Layer 8 of a small transformer language model trained on English Wikipedia (18 layers, counted from 0, width 64).
Take only the direct path to the model's output, skipping the later layers: a vector added to the residual stream pushes a token's score in proportion to its dot product with that token's output vector.

Output vectors of the tokens that the questions are about. A number n stands for n times 0.0053.
"az": -12 42 -13 -63 -42 83 -110 4 -237 -38 24 146 -197 -46 109 36 -63 7 -19 43 63 51 150 3 -122 -80 99 -10 -149 -146 -12 89 81 -163 47 -168 -56 34 29 30 7 154 48 -73 44 86 -31 -18 -94 -63 -83 151 71 140 106 111 34 -25 18 -47 -62 147 82 -128
"pts": -313 256 86 -158 54 122 142 -215 -129 188 79 -162 -186 -8 -90 -146 9 32 -246 149 118 -10 -118 -85 -136 -62 81 -307 18 -287 310 -11 55 -319 -136 14 -30 413 -62 84 187 -84 197 45 124 175 -154 -64 250 -181 -95 154 143 -75 -79 272 -108 72 -20 46 -46 173 4 70
" Apps": -46 73 37 -232 42 -114 270 -168 54 -266 160 -236 4 -54 -8 142 4 -177 -153 -13 177 -171 5 -67 -124 44 90 -11 130 -28 154 209 -235 -346 -190 -141 -474 363 141 68 200 56 63 178 -161 106 -54 -45 -45 -131 -237 120 -18 179 80 165 -267 130 112 -37 287 277 165 -39
"useum": -229 -39 -6 -125 225 54 50 52 -101 144 163 -133 -52 139 51 -155 125 -193 59 -43 211 64 126 26 -158 -16 107 -84 175 -245 17 -29 -12 -121 21 -151 -161 -64 306 197 221 13 -34 -173 170 -3 -200 -47 164 -184 -119 -228 78 -26 -32 -14 75 35 59 -131 118 55 17 -7
"y": 122 110 95 123 -33 -157 -62 -34 -234 -89 -38 68 -35 128 -74 -123 -85 67 -10 168 65 -142 58 -84 -29 71 -19 184 -16 -86 20 -4 67 54 92 231 57 -100 181 -71 -80 -30 91 -165 -122 -32 17 -8 -59 -69 -110 19 -69 -92 172 -28 79 -29 -9 183 -36 9 41 -110
"estival": -3 86 -99 -134 87 97 245 85 -111 87 78 -50 77 165 -129 -87 -53 -94 -167 48 87 39 158 216 -138 -128 155 -65 -99 -175 -79 216 -77 -167 53 -258 6 -41 131 198 36 128 -165 -176 207 44 -217 -20 -57 -211 -17 -88 107 77 61 -261 22 39 118 -12 174 -66 -36 153
"a": -26 18 81 50 44 -90 -64 128 -131 -23 4 47 -25 24 -9 -23 -155 113 85 87 -177 -38 -107 -31 -39 6 -14 73 -99 -1 -93 -93 152 182 229 -38 123 16 150 -102 33 -92 78 42 -148 -13 50 -15 -37 -16 -93 -19 32 -31 214 -21 128 -33 15 -36 82 -166 -109 -75
"”": -311 86 55 40 -75 230 -49 -131 29 -127 186 -75 -5 -9 8 -223 4 140 84 -171 114 -232 -125 347 40 24 248 -139 -4 -346 61 109 132 -90 -156 10 -189 -53 42 200 -22 -86 3 -60 269 358 -226 -54 149 -98 -4 -95 -135 -40 -9 -190 98 72 137 -165 269 53 146 -48
"pped": -226 295 -23 -214 225 -27 -87 -180 19 -154 51 -252 156 -131 -78 -108 182 -123 -12 44 179 -197 124 245 -125 64 150 -325 90 -122 327 57 -83 -220 -58 41 19 127 -35 100 205 -153 -31 -91 103 87 -35 59 14 -154 -251 5 116 185 -127 106 32 53 51 182 30 -46 -16 -35
"ac": 10 30 -26 -96 -52 10 -62 94 -40 -72 -16 147 -295 65 74 90 -24 -74 74 7 59 177 7 -110 -71 89 62 -25 -94 -15 -51 -21 89 54 40 -93 106 2 127 -76 -19 42 40 -5 -132 -99 -27 -59 9 81 -93 106 65 -21 84 -20 2 -10 33 54 -89 -85 11 35
" United": -30 -79 56 79 69 7 136 46 -123 30 69 -12 -82 143 -8 -113 -65 16 -14 36 -39 -43 51 -79 -2 -17 -62 41 175 -36 29 -30 42 62 60 -44 -85 80 -64 -29 65 30 -34 -174 -52 -41 -29 28 164 -89 38 -114 -17 28 -47 132 -81 65 -31 -115 4 37 -42 103
"ically": -322 237 33 -78 171 -50 -67 -230 -286 -157 -31 -214 -198 89 146 -52 -45 -75 13 2 245 145 187 219 -84 13 158 -44 150 -44 68 18 -12 -104 -212 -72 53 -129 -19 165 216 -139 92 49 42 -22 -43 -44 249 -128 -127 31 -116 -113 179 -305 211 54 121 9 -6 103 -61 159
"ly": 123 41 -152 111 -105 6 16 -133 -177 -203 -183 148 82 111 3 -117 -60 29 123 -52 62 36 25 154 -38 -3 171 209 -68 -14 -92 199 32 -157 114 136 -125 -193 -33 -3 205 275 -59 -152 72 30 25 -105 -8 126 -53 12 66 44 -38 -234 32 -26 28 -7 -236 -59 -30 65
" Festival": -52 -80 115 -54 -9 107 238 73 -262 36 54 -28 -2 107 134 -17 -2 -65 -21 60 200 -214 -8 135 -48 -56 64 -346 74 -26 36 110 -104 -93 -87 -110 -121 -11 164 91 118 112 -96 -76 14 168 -131 -114 -42 -200 28 25 -10 54 23 -136 86 50 59 -54 111 126 -62 -34
" (": -18 -43 41 56 5 -62 17 123 36 79 66 -32 -67 33 -82 96 12 -36 -31 -25 -53 137 -29 2 59 71 -91 127 -61 139 -46 -164 21 -130 -53 -63 111 41 191 -159 31 -24 90 36 -38 5 85 -103 -134 -12 103 50 -38 -49 -192 2 42 -24 -2 34 -75 -43 48 -11
"areer": 103 74 -51 1 87 -83 -66 -156 51 -30 -174 -33 -70 245 -295 135 127 -94 -89 10 -92 -211 107 20 -245 -88 215 13 89 55 -79 72 -267 -178 -268 64 -306 221 -178 252 20 -204 70 -62 131 140 -93 -72 292 -116 -197 71 247 257 38 40 -113 70 102 128 127 193 -26 71

Output weights of attention head 1. The head adds the sum of these rows, row i times number i of z. A number n stands for n times 0.0013.
o0: 150 14 -216 -49 -60 64 158 -311 27 -86 143 -163 -15 -166 -143 -6 341 23 105 164 33 141 -161 34 -106 -108 184 -90 -66 120 60 -122 65 12 -190 127 72 50 -149 12 -64 -32 -171 16 62 209 81 84 -18 35 181 56 -207 10 29 -66 43 -117 -88 57 -144 194 69 -133
o1: 166 -130 -38 256 -21 69 -28 -248 12 156 80 -11 -131 9 257 -31 -124 133 -18 -249 -168 -97 131 40 57 -298 -35 96 51 -88 77 102 92 3 -15 -187 -232 -54 107 235 61 127 0 286 -66 8 -11 127 -370 277 297 -188 39 -159 -169 158 -130 -39 149 37 -153 -28 -371 160
o2: -110 -283 281 107 65 25 -23 -142 147 -145 125 -78 -86 289 -337 75 -164 45 92 39 -196 63 30 151 -70 125 115 146 -4 -70 86 -152 -47 97 16 -84 20 -142 -226 -26 171 -55 24 198 -19 -8 131 4 -60 -153 71 -28 159 -21 -51 -59 -119 -96 -38 -25 299 158 -71 -117
o3: 172 -226 173 -95 -258 50 -14 123 181 71 27 -258 -59 -178 239 73 7 62 -90 148 -46 103 -84 -64 34 -254 -118 -44 -296 -22 64 175 -93 -38 76 -116 241 174 -225 -293 -44 129 19 -176 -59 62 -150 21 -244 175 302 -82 39 -1 -58 -47 90 301 210 83 111 -3 -115 151
o4: -76 245 30 65 291 -38 -277 185 106 425 82 -146 -268 253 40 29 -129 -45 -47 143 99 197 -1 -245 110 55 71 -11 -14 108 104 -250 -129 -12 -223 -133 -157 -128 -14 -78 -223 103 68 119 -109 25 56 102 -185 -11 9 -60 -260 63 -152 154 60 -158 92 10 -82 177 25 -43
o5: 40 -221 -6 67 -188 -8 215 43 110 -265 112 22 -63 -122 -121 -43 104 28 311 260 68 -157 -101 -82 152 -29 -81 82 -20 38 -99 -22 29 30 74 179 22 88 122 -36 -21 152 -87 156 8 107 -84 -83 -254 -291 84 -173 45 -155 -246 12 5 -147 18 -46 189 -16 169 118
o6: -49 128 -29 -158 -43 -8 -187 131 -34 41 60 120 -368 73 191 -95 -18 -87 8 -194 111 70 64 -128 38 69 60 155 102 -420 -174 -407 -46 203 34 -106 24 -248 -92 -103 58 -143 29 43 129 339 156 -10 -18 210 -24 282 176 -33 47 -66 2 58 58 -19 -31 -31 47 75
o7: 100 -1 -27 6 300 -131 7 -19 -164 -102 70 -23 -149 13 -204 294 74 -87 -194 212 -99 134 -171 -105 -300 160 -49 -37 -196 146 159 -104 28 -229 21 48 17 58 115 -23 -80 -62 67 -77 -225 74 -72 -157 72 110 113 -148 -173 147 -120 128 -115 41 79 135 153 313 61 168
o8: 203 79 80 -19 -153 -147 -131 34 -26 -114 -184 -180 123 -83 -238 -191 73 21 -275 35 95 -105 156 15 -179 185 -81 87 -223 -152 154 220 52 117 64 176 -44 -209 -124 161 -55 -69 252 -9 85 -123 173 118 238 123 -82 -68 -10 154 -92 -156 -26 -49 -48 160 43 -111 119 174
o9: -222 -164 201 47 -9 217 175 -44 120 18 -27 -201 -22 152 70 -183 -199 -209 -95 46 -65 -88 -145 307 126 -325 155 36 -214 -128 269 96 -46 -189 -89 -9 -51 104 -60 -122 83 161 -87 134 15 -157 22 1 76 -146 32 61 -46 -43 -243 159 -115 -39 110 187 322 -180 148 283
o10: 54 -36 -42 -173 140 -26 -265 -53 84 -277 -145 89 -14 -150 -66 -11 -64 -23 72 -154 9 17 133 -87 165 -200 9 25 154 -145 168 -184 -36 170 -44 23 53 -33 -99 -275 53 156 140 330 -52 -185 62 139 44 71 165 -15 -155 56 -24 -35 -102 23 126 132 181 46 149 -125
o11: -47 55 -203 -157 89 164 205 38 125 -226 -257 -78 50 4 -105 74 20 -66 -1 -54 -61 -28 79 -87 11 -82 147 301 137 16 -165 74 173 -178 -63 10 39 -75 177 98 20 -206 141 -97 34 -15 123 -37 133 -146 102 -77 -127 -54 -127 32 22 339 -97 -49 -65 -87 -161 232
o12: 45 -77 -89 -90 88 -38 67 180 -1 76 -23 -268 -145 -106 -81 -54 60 87 -43 284 19 33 -106 -148 -31 -59 -223 10 -161 295 178 -247 -3 33 -30 -167 -31 20 6 -259 61 352 -41 -315 -65 133 52 233 -128 -90 338 -137 21 60 176 84 -1 104 -121 -85 54 107 -58 254
o13: -63 79 40 -120 -4 92 181 -57 -115 -174 -121 109 128 95 -23 87 -14 -304 85 19 49 128 254 -89 235 -83 -76 65 -14 -22 -78 -87 123 227 -58 75 -66 -35 111 -44 101 -97 -62 -33 -23 84 -201 -42 74 32 129 -171 -347 154 178 65 115 5 -134 -191 122 95 -284 -112
o14: -243 -215 -81 -149 168 4 16 -94 -77 271 3 -138 277 38 -342 -109 103 -335 -119 117 70 23 24 -42 -33 -3 93 -37 31 24 51 142 -333 -38 -147 349 27 30 261 231 -90 73 -18 -43 -110 -124 -247 114 200 67 -97 140 155 25 -139 -181 108 52 -6 106 146 -77 36 54
o15: -1 -237 -14 38 -104 175 -157 28 140 70 108 36 107 6 58 168 -88 -253 -74 77 19 75 -20 36 32 53 -29 179 -359 -252 -135 -81 98 -182 196 -15 45 -50 329 -170 -351 104 -171 227 194 98 36 36 -125 -113 38 92 -80 66 183 -152 119 -43 132 49 268 -339 1 -108
o16: -51 -20 -30 46 -40 102 -51 -29 114 -93 -312 46 116 -295 17 27 -197 31 -127 -160 119 -20 160 68 -65 208 -21 -8 17 240 193 206 37 -13 80 73 38 389 60 45 48 3 252 231 26 -310 -68 -141 -281 284 31 -282 -359 170 20 70 -58 -278 65 -60 50 -242 187 -225
o17: 243 222 33 -263 -161 -26 109 121 -242 233 158 -174 -166 -190 -81 166 134 67 82 -47 192 -147 157 -216 12 181 -27 -201 49 265 -150 78 23 182 90 -167 -8 -149 61 266 -70 82 -63 -265 -43 -194 -135 102 -38 48 -141 181 -221 192 149 -37 -59 -193 -218 179 -166 131 -41 72
o18: 124 -57 41 -174 -74 59 38 -290 35 -23 64 350 75 -220 -159 -238 46 -85 131 125 -78 19 19 45 -61 -9 127 19 -177 -45 134 36 -123 33 72 -48 -106 -150 -90 -63 -176 -174 -117 146 -21 350 91 -19 370 119 -63 -1 -23 146 157 25 246 -159 -65 -48 -262 63 205 -149
o19: 114 -52 -12 11 -125 135 -63 -96 151 -205 -72 -1 284 -202 65 211 -32 -173 -53 -224 -19 -31 17 -45 -52 -89 113 134 76 22 14 69 -106 -50 -49 23 -62 -24 18 2 174 35 -73 137 110 -281 108 35 -102 -44 -31 136 -101 38 59 31 -59 95 52 241 -104 -257 -40 238
o20: -229 -47 0 -75 122 29 -77 -292 -181 -137 100 92 217 -153 -76 -29 84 173 -94 -78 95 -2 -68 8 250 -349 262 -72 -2 100 -140 -150 43 -22 143 148 -147 -2 19 29 -105 -146 187 198 -87 124 -221 238 43 -80 -124 86 31 -167 98 286 59 174 109 22 -207 39 -109 70
o21: 33 104 -121 -297 -38 -175 105 27 -266 -95 29 -59 94 -25 58 -9 166 201 -327 33 32 245 143 -43 227 14 88 43 -6 -206 -20 15 65 -184 23 42 -189 132 158 112 93 80 53 -73 12 302 183 -135 -90 107 -126 -4 12 -173 138 -187 111 -62 -130 -126 -154 -46 -67 142
o22: 147 7 -127 36 -2 110 262 -158 -193 -36 49 118 75 37 -81 124 47 -200 -3 -15 -1 94 187 195 52 -183 -134 -13 40 -20 -52 14 292 248 -40 92 173 33 183 -298 -154 -71 -132 -117 54 -98 -184 -204 -74 -247 -93 -127 84 -109 70 26 38 -107 77 113 29 272 211 -284
o23: -119 -82 -244 -57 138 -148 174 -156 39 -30 -116 39 -158 -226 -22 35 109 -54 204 -28 11 118 -136 2 48 121 121 -20 311 32 52 224 -25 -107 227 -74 246 103 -124 6 -127 -131 28 -97 -88 -119 46 43 14 343 -66 13 158 53 -6 -62 -195 110 -86 121 14 -309 -21 -66
o24: 2 -103 202 -27 -20 -89 223 218 -16 247 61 -186 -77 27 -148 105 1 92 -36 198 -196 -126 16 -178 -218 35 -43 96 -67 23 -47 -198 -22 -50 98 -140 104 -23 55 -88 -59 272 -70 42 190 -232 367 -97 -172 -21 16 99 136 70 -29 -99 50 117 -120 25 -106 -90 -16 6
o25: -78 -17 -30 -206 396 -202 118 -172 60 -56 -54 13 154 -138 -135 -238 312 127 150 -37 254 -92 127 93 -118 24 -94 219 -169 -132 162 74 -242 -262 190 -71 303 68 -50 -71 4 102 54 -156 74 -50 -130 -135 219 -148 160 -97 -148 -33 -38 -20 -81 74 84 102 55 3 -22 -85
o26: -113 205 -143 137 271 -39 180 -24 -62 28 -3 -20 -27 -174 -228 292 -39 77 -154 44 99 136 227 -115 -92 -94 116 -76 -153 -54 -91 -260 10 -10 198 -54 104 -161 82 -44 -109 20 -246 48 -64 40 -100 252 81 -192 2 67 -43 -147 21 -129 319 59 -34 4 7 -9 129 31
o27: 194 -20 264 -117 -17 -208 98 -76 -120 128 -96 -6 -195 22 -24 -53 -206 -77 -196 429 135 -19 208 -191 -11 -108 83 226 20 -65 107 -95 -84 -77 -262 -129 -5 -285 103 65 21 111 56 -55 154 157 192 17 160 -76 199 -148 -101 -70 16 -83 -109 158 -174 287 -18 -70 -12 65
o28: 224 -117 142 -135 -125 -199 70 331 100 88 -66 220 25 -121 -177 119 8 134 142 -92 -258 61 7 -62 5 -183 -38 -42 75 -182 -178 14 -29 -19 -12 -137 160 6 85 -99 63 74 -93 -54 -81 47 -9 -97 96 -144 -38 24 188 -128 254 -45 182 193 -56 -120 50 103 -239 50
o29: 34 -102 112 -82 202 171 -244 -241 -135 83 35 40 -74 123 133 49 164 95 28 206 18 -238 -201 -42 -62 -173 74 211 -131 63 1 -3 -93 -49 -6 -117 -193 150 75 -47 112 39 55 265 -39 57 -227 -12 -22 -84 110 84 -265 -12 -50 177 -118 187 24 -93 43 -35 36 -97
o30: -278 -86 141 -91 -256 69 -10 -12 88 -38 10 -246 -13 -66 -63 -301 -299 63 97 -45 -146 -174 8 168 88 -100 66 121 -55 15 170 343 313 -257 -120 162 104 178 -134 225 -56 -56 364 160 72 -106 -70 -118 283 392 -53 -347 27 -54 -227 50 -242 65 171 -113 24 -55 126 108
o31: 90 -5 -109 -55 -139 221 104 -260 89 -275 4 -100 -36 73 85 -45 -56 37 -144 -185 44 -66 467 254 -170 -120 -344 173 -53 -24 -154 -51 188 -149 77 147 1 -251 64 171 155 -70 -102 6 239 105 0 -69 -226 45 -103 41 -81 56 358 59 165 87 -210 20 -59 124 141 -220

Each question shows a token from some text and the vector z that the head gathered there. A number n stands for n times 0.0042.

" the": 8 83 -75 -16 49 -72 74 -7 -89 12 -170 0 50 25 -42 -48 -48 101 -10 30 170 131 -125 10 -108 4 1 -117 -74 33 -2 61
Pushed up most: "pts"

"e": -50 -75 83 -11 78 178 -293 231 -95 102 -156 40 141 104 243 22 -49 188 -2 74 -90 19 -53 -68 -8 -12 -118 105 -41 20 -116 -45
Pushed up most: " Apps"

"ream": -45 143 -144 97 -25 74 -65 128 -13 153 -38 -31 -5 -120 69 -138 -12 84 16 91 15 -206 -84 -28 -126 112 -154 44 -40 152 65 19
Pushed down most: "a"

"202": 50 -153 57 21 -131 -112 28 51 38 8 0 92 -17 38 46 9 -169 -32 67 -86 -60 77 121 70 -22 87 67 -7 78 -63 -54 96
Which two tokens does it push up most, strongest first? "estival", "ically"

" near": -76 -9 52 -119 38 61 16 35 -21 -40 -212 14 46 46 26 -110 -230 332 -51 -27 236 -74 -123 -136 -56 -99 149 -191 97 -43 -19 -129
Pushed down most: "ly"

" which": 8 5 -38 -17 -29 -32 54 -8 2 -28 -55 105 -57 43 31 -59 -123 90 -68 22 57 93 -1 1 -60 -51 67 -26 48 -1 -60 -15
Which two tokens does it push up most, strongest first? "ically", "useum"

".": -101 -56 226 -204 38 15 -27 141 142 -92 -34 22 23 58 33 -133 -103 240 -99 24 -67 -103 -190 -40 11 -186 42 -21 -23 11 -115 -199
Which two tokens does it push up most, strongest first? "areer", " United"

" living": 13 68 41 -18 63 19 7 34 -22 3 -129 70 26 -19 -6 -49 -124 124 -49 -34 108 11 -112 -46 -55 -59 61 -107 -14 20 25 -32
Pushed up most: "pts"

"ay": 125 378 145 -150 110 159 13 183 -13 184 -107 -105 48 -250 -124 -116 -174 -110 86 149 71 102 -321 165 -8 -188 -131 125 -223 100 -84 71
Pushed down most: "estival"

";": -110 28 98 88 -39 3 -62 27 157 94 -3 -25 70 -45 -2 -107 59 114 -252 47 -2 -3 -180 28 -22 -8 -56 -24 -143 1 80 -10
Pushed down most: "az"

"ran": 24 126 166 7 235 167 -65 79 7 82 -57 -35 43 -48 -88 129 -55 82 110 -71 -149 26 86 -195 269 -186 77 33 96 -41 -190 136
Pushed up most: " ("

" b": 25 94 -49 -48 -37 135 -8 120 0 24 -24 103 58 -25 -129 -185 25 14 -102 82 25 20 -107 34 -67 -48 -94 57 33 63 -29 -43
Which two tokens does it push up most, strongest first? " Apps", " United"

"ost": 6 118 30 -142 145 -63 -64 -24 -109 97 23 -1 -83 -35 -147 -69 -113 118 128 104 -127 -74 128 -135 183 -152 -93 71 20 41 -100 146
Which two tokens does it push up most, strongest first? "az", " Festival"

" these": 23 -103 -46 4 31 -8 21 20 -7 1 20 -6 80 32 55 2 -108 61 -24 -51 31 66 -74 4 -37 72 55 -92 21 51 -34 -124
Which three tokens does it push up most, strongest first? "pts", "useum", "pped"

"th": 39 -263 -69 -27 -101 -107 48 45 30 66 207 163 19 -9 41 -21 -62 -56 31 38 -85 90 42 142 27 256 114 -5 10 -17 -81 51
Which three tokens does it push up most, strongest first? "pped", "ically", "estival"

" of": -58 -141 46 22 -16 3 21 31 -38 -47 -23 43 31 30 1 1 -129 65 -78 -34 0 55 55 -2 -11 -46 7 -48 68 -8 -158 -31
Pushed down most: "”"

" water": -63 -73 -18 58 102 -28 154 33 -17 -10 -108 68 -59 5 87 3 -132 1 38 -25 81 -27 -42 22 -140 -100 -78 -41 -24 -128 1 16
Pushed down most: " Apps"

"es": -36 125 -39 113 95 -50 159 -53 -118 -86 -3 34 51 33 11 183 -133 105 -61 -17 -161 -73 60 -55 238 -78 85 48 79 2 -83 57
Pushed down most: "pped"

" Fred": -18 -15 158 132 88 122 -33 -150 36 79 25 -86 193 12 -100 52 -68 2 -46 -36 0 -90 -68 -121 161 -45 -20 55 17 -26 -43 -32
Pushed up most: " ("

"43": -98 69 -79 59 -45 -66 75 -92 -34 50 -57 -48 -77 -75 57 43 -30 127 -36 5 -104 19 123 25 -25 -61 43 12 93 -39 7 77
Pushed up most: "estival"

" August": 15 -30 42 -83 102 -28 -13 29 -67 -60 -146 80 82 93 -45 5 -175 113 5 -85 75 30 -146 -41 14 6 135 -76 13 39 -120 -42
Pushed up most: "useum"

"k": 164 64 -106 49 36 68 90 -80 44 92 56 138 18 -8 -228 32 -105 -6 -45 144 -232 -150 -105 -132 78 -95 -12 161 142 -7 -167 -62
Which two tokens does it push up most, strongest first? " (", "ac"

"i": -140 28 -155 -138 19 -4 22 -106 -34 1 -94 -29 81 149 -60 38 -16 288 -10 117 -58 -49 -90 -117 28 -179 107 -95 27 -60 -13 -24
Pushed down most: "pts"

"ature": -69 -13 -165 -4 20 -104 152 -12 -56 35 -108 169 -16 66 66 -37 -39 37 -20 98 93 37 -141 137 -73 0 -22 -23 -104 3 25 22
Pushed up most: "ically"

"ute": -71 99 -64 17 57 23 2 127 -278 -103 -206 24 131 166 -80 -39 -177 336 -100 -100 54 -23 -116 -24 66 -51 -49 23 125 155 -15 36
Pushed up most: " Festival"

"man": 17 -267 -92 30 -6 -16 119 -92 31 15 -2 23 32 31 32 20 -155 58 -1 -57 31 180 106 67 -95 82 112 22 30 -85 -72 84
Which three tokens does it push up most, strongest first? "ically", "estival", "useum"

"oper": -73 -49 -7 80 -106 -56 99 -150 -2 149 -61 -6 -130 -169 42 60 -127 64 16 138 -91 18 162 28 -18 -175 72 -16 127 -136 -35 174
Pushed up most: "estival"

" engine": 110 -44 -24 0 -54 21 79 -59 2 86 -35 106 -37 25 16 -49 -90 88 50 101 -72 147 92 32 -44 -91 70 5 61 -13 -93 77
Pushed up most: "estival"

"os": -83 45 89 -187 103 34 -5 27 -28 10 -165 88 81 172 -124 -73 -11 299 59 36 -150 -176 -180 -55 77 -328 3 -125 -80 -131 136 4
Which three tokens does it push up most, strongest first? " United", "ac", "a"

" The": -67 -62 83 -178 68 -19 9 28 26 -71 -60 -2 14 117 7 -131 -68 172 -38 41 77 19 -81 -21 -104 -75 58 -50 -52 -38 -130 -121
Which two tokens does it push up most, strongest first? "ically", "areer"

" D": -41 193 42 60 30 40 -47 16 90 51 78 -92 83 -112 -5 -35 89 101 -124 11 10 10 -46 -29 43 -33 -98 70 -62 22 135 39
Pushed up most: " Apps"

"'s": -46 -2 -84 6 23 4 -24 -9 -22 27 -82 -39 -78 18 71 -14 22 56 -22 41 114 19 56 15 -102 71 -13 -84 -67 -10 13 12
Pushed up most: "pped"

"re": 225 19 -209 -132 -150 104 77 -138 -9 -3 -79 228 -21 -158 -18 8 -39 -36 31 196 129 -8 -35 -25 -162 -203 129 -64 1 -37 27 -89
Which two tokens does it push up most, strongest first? "”", "ly"

"C": 19 218 53 -25 -9 108 -163 -115 -80 13 -230 -5 47 -47 -75 -104 -23 171 114 3 -16 -11 -133 -56 173 -55 -135 70 3 120 63 56
Which two tokens does it push up most, strongest first? " Festival", " United"

"ie": 50 -15 -10 69 176 278 87 35 -206 26 63 4 41 -95 -37 47 59 -130 120 94 291 -70 -76 -9 92 -136 129 -22 82 78 -119 -102
Which three tokens does it push up most, strongest first? " (", "a", "ac"

" L": -126 140 -12 -236 9 37 -23 -131 -204 62 -203 20 -3 139 -97 -91 -110 116 182 -52 -131 -54 -63 -61 46 -175 -133 -99 29 39 -62 -54
Pushed up most: " Festival"

"9": -92 85 83 6 23 101 -167 -24 85 48 -121 67 207 23 69 -132 -142 245 -199 10 52 -46 -193 -28 33 -135 51 49 -18 2 43 -193
Pushed up most: " United"

" up": 42 -209 52 -127 100 -99 79 18 10 61 -17 60 66 -63 33 -126 -45 37 156 84 54 54 -247 43 -13 35 140 -136 38 -167 120 -3
Pushed down most: " Festival"

" ": -101 89 90 -6 30 102 -170 -11 96 38 -135 69 212 30 73 -129 -148 268 -210 3 51 -49 -199 -42 33 -149 68 52 -19 0 27 -205
Pushed down most: "”"

"hed": 152 104 1 -12 -108 51 -24 67 96 10 -33 99 -37 -10 -49 -28 -49 56 107 106 -28 -9 0 32 -24 -59 -32 22 -29 30 76 74
Pushed up most: "ly"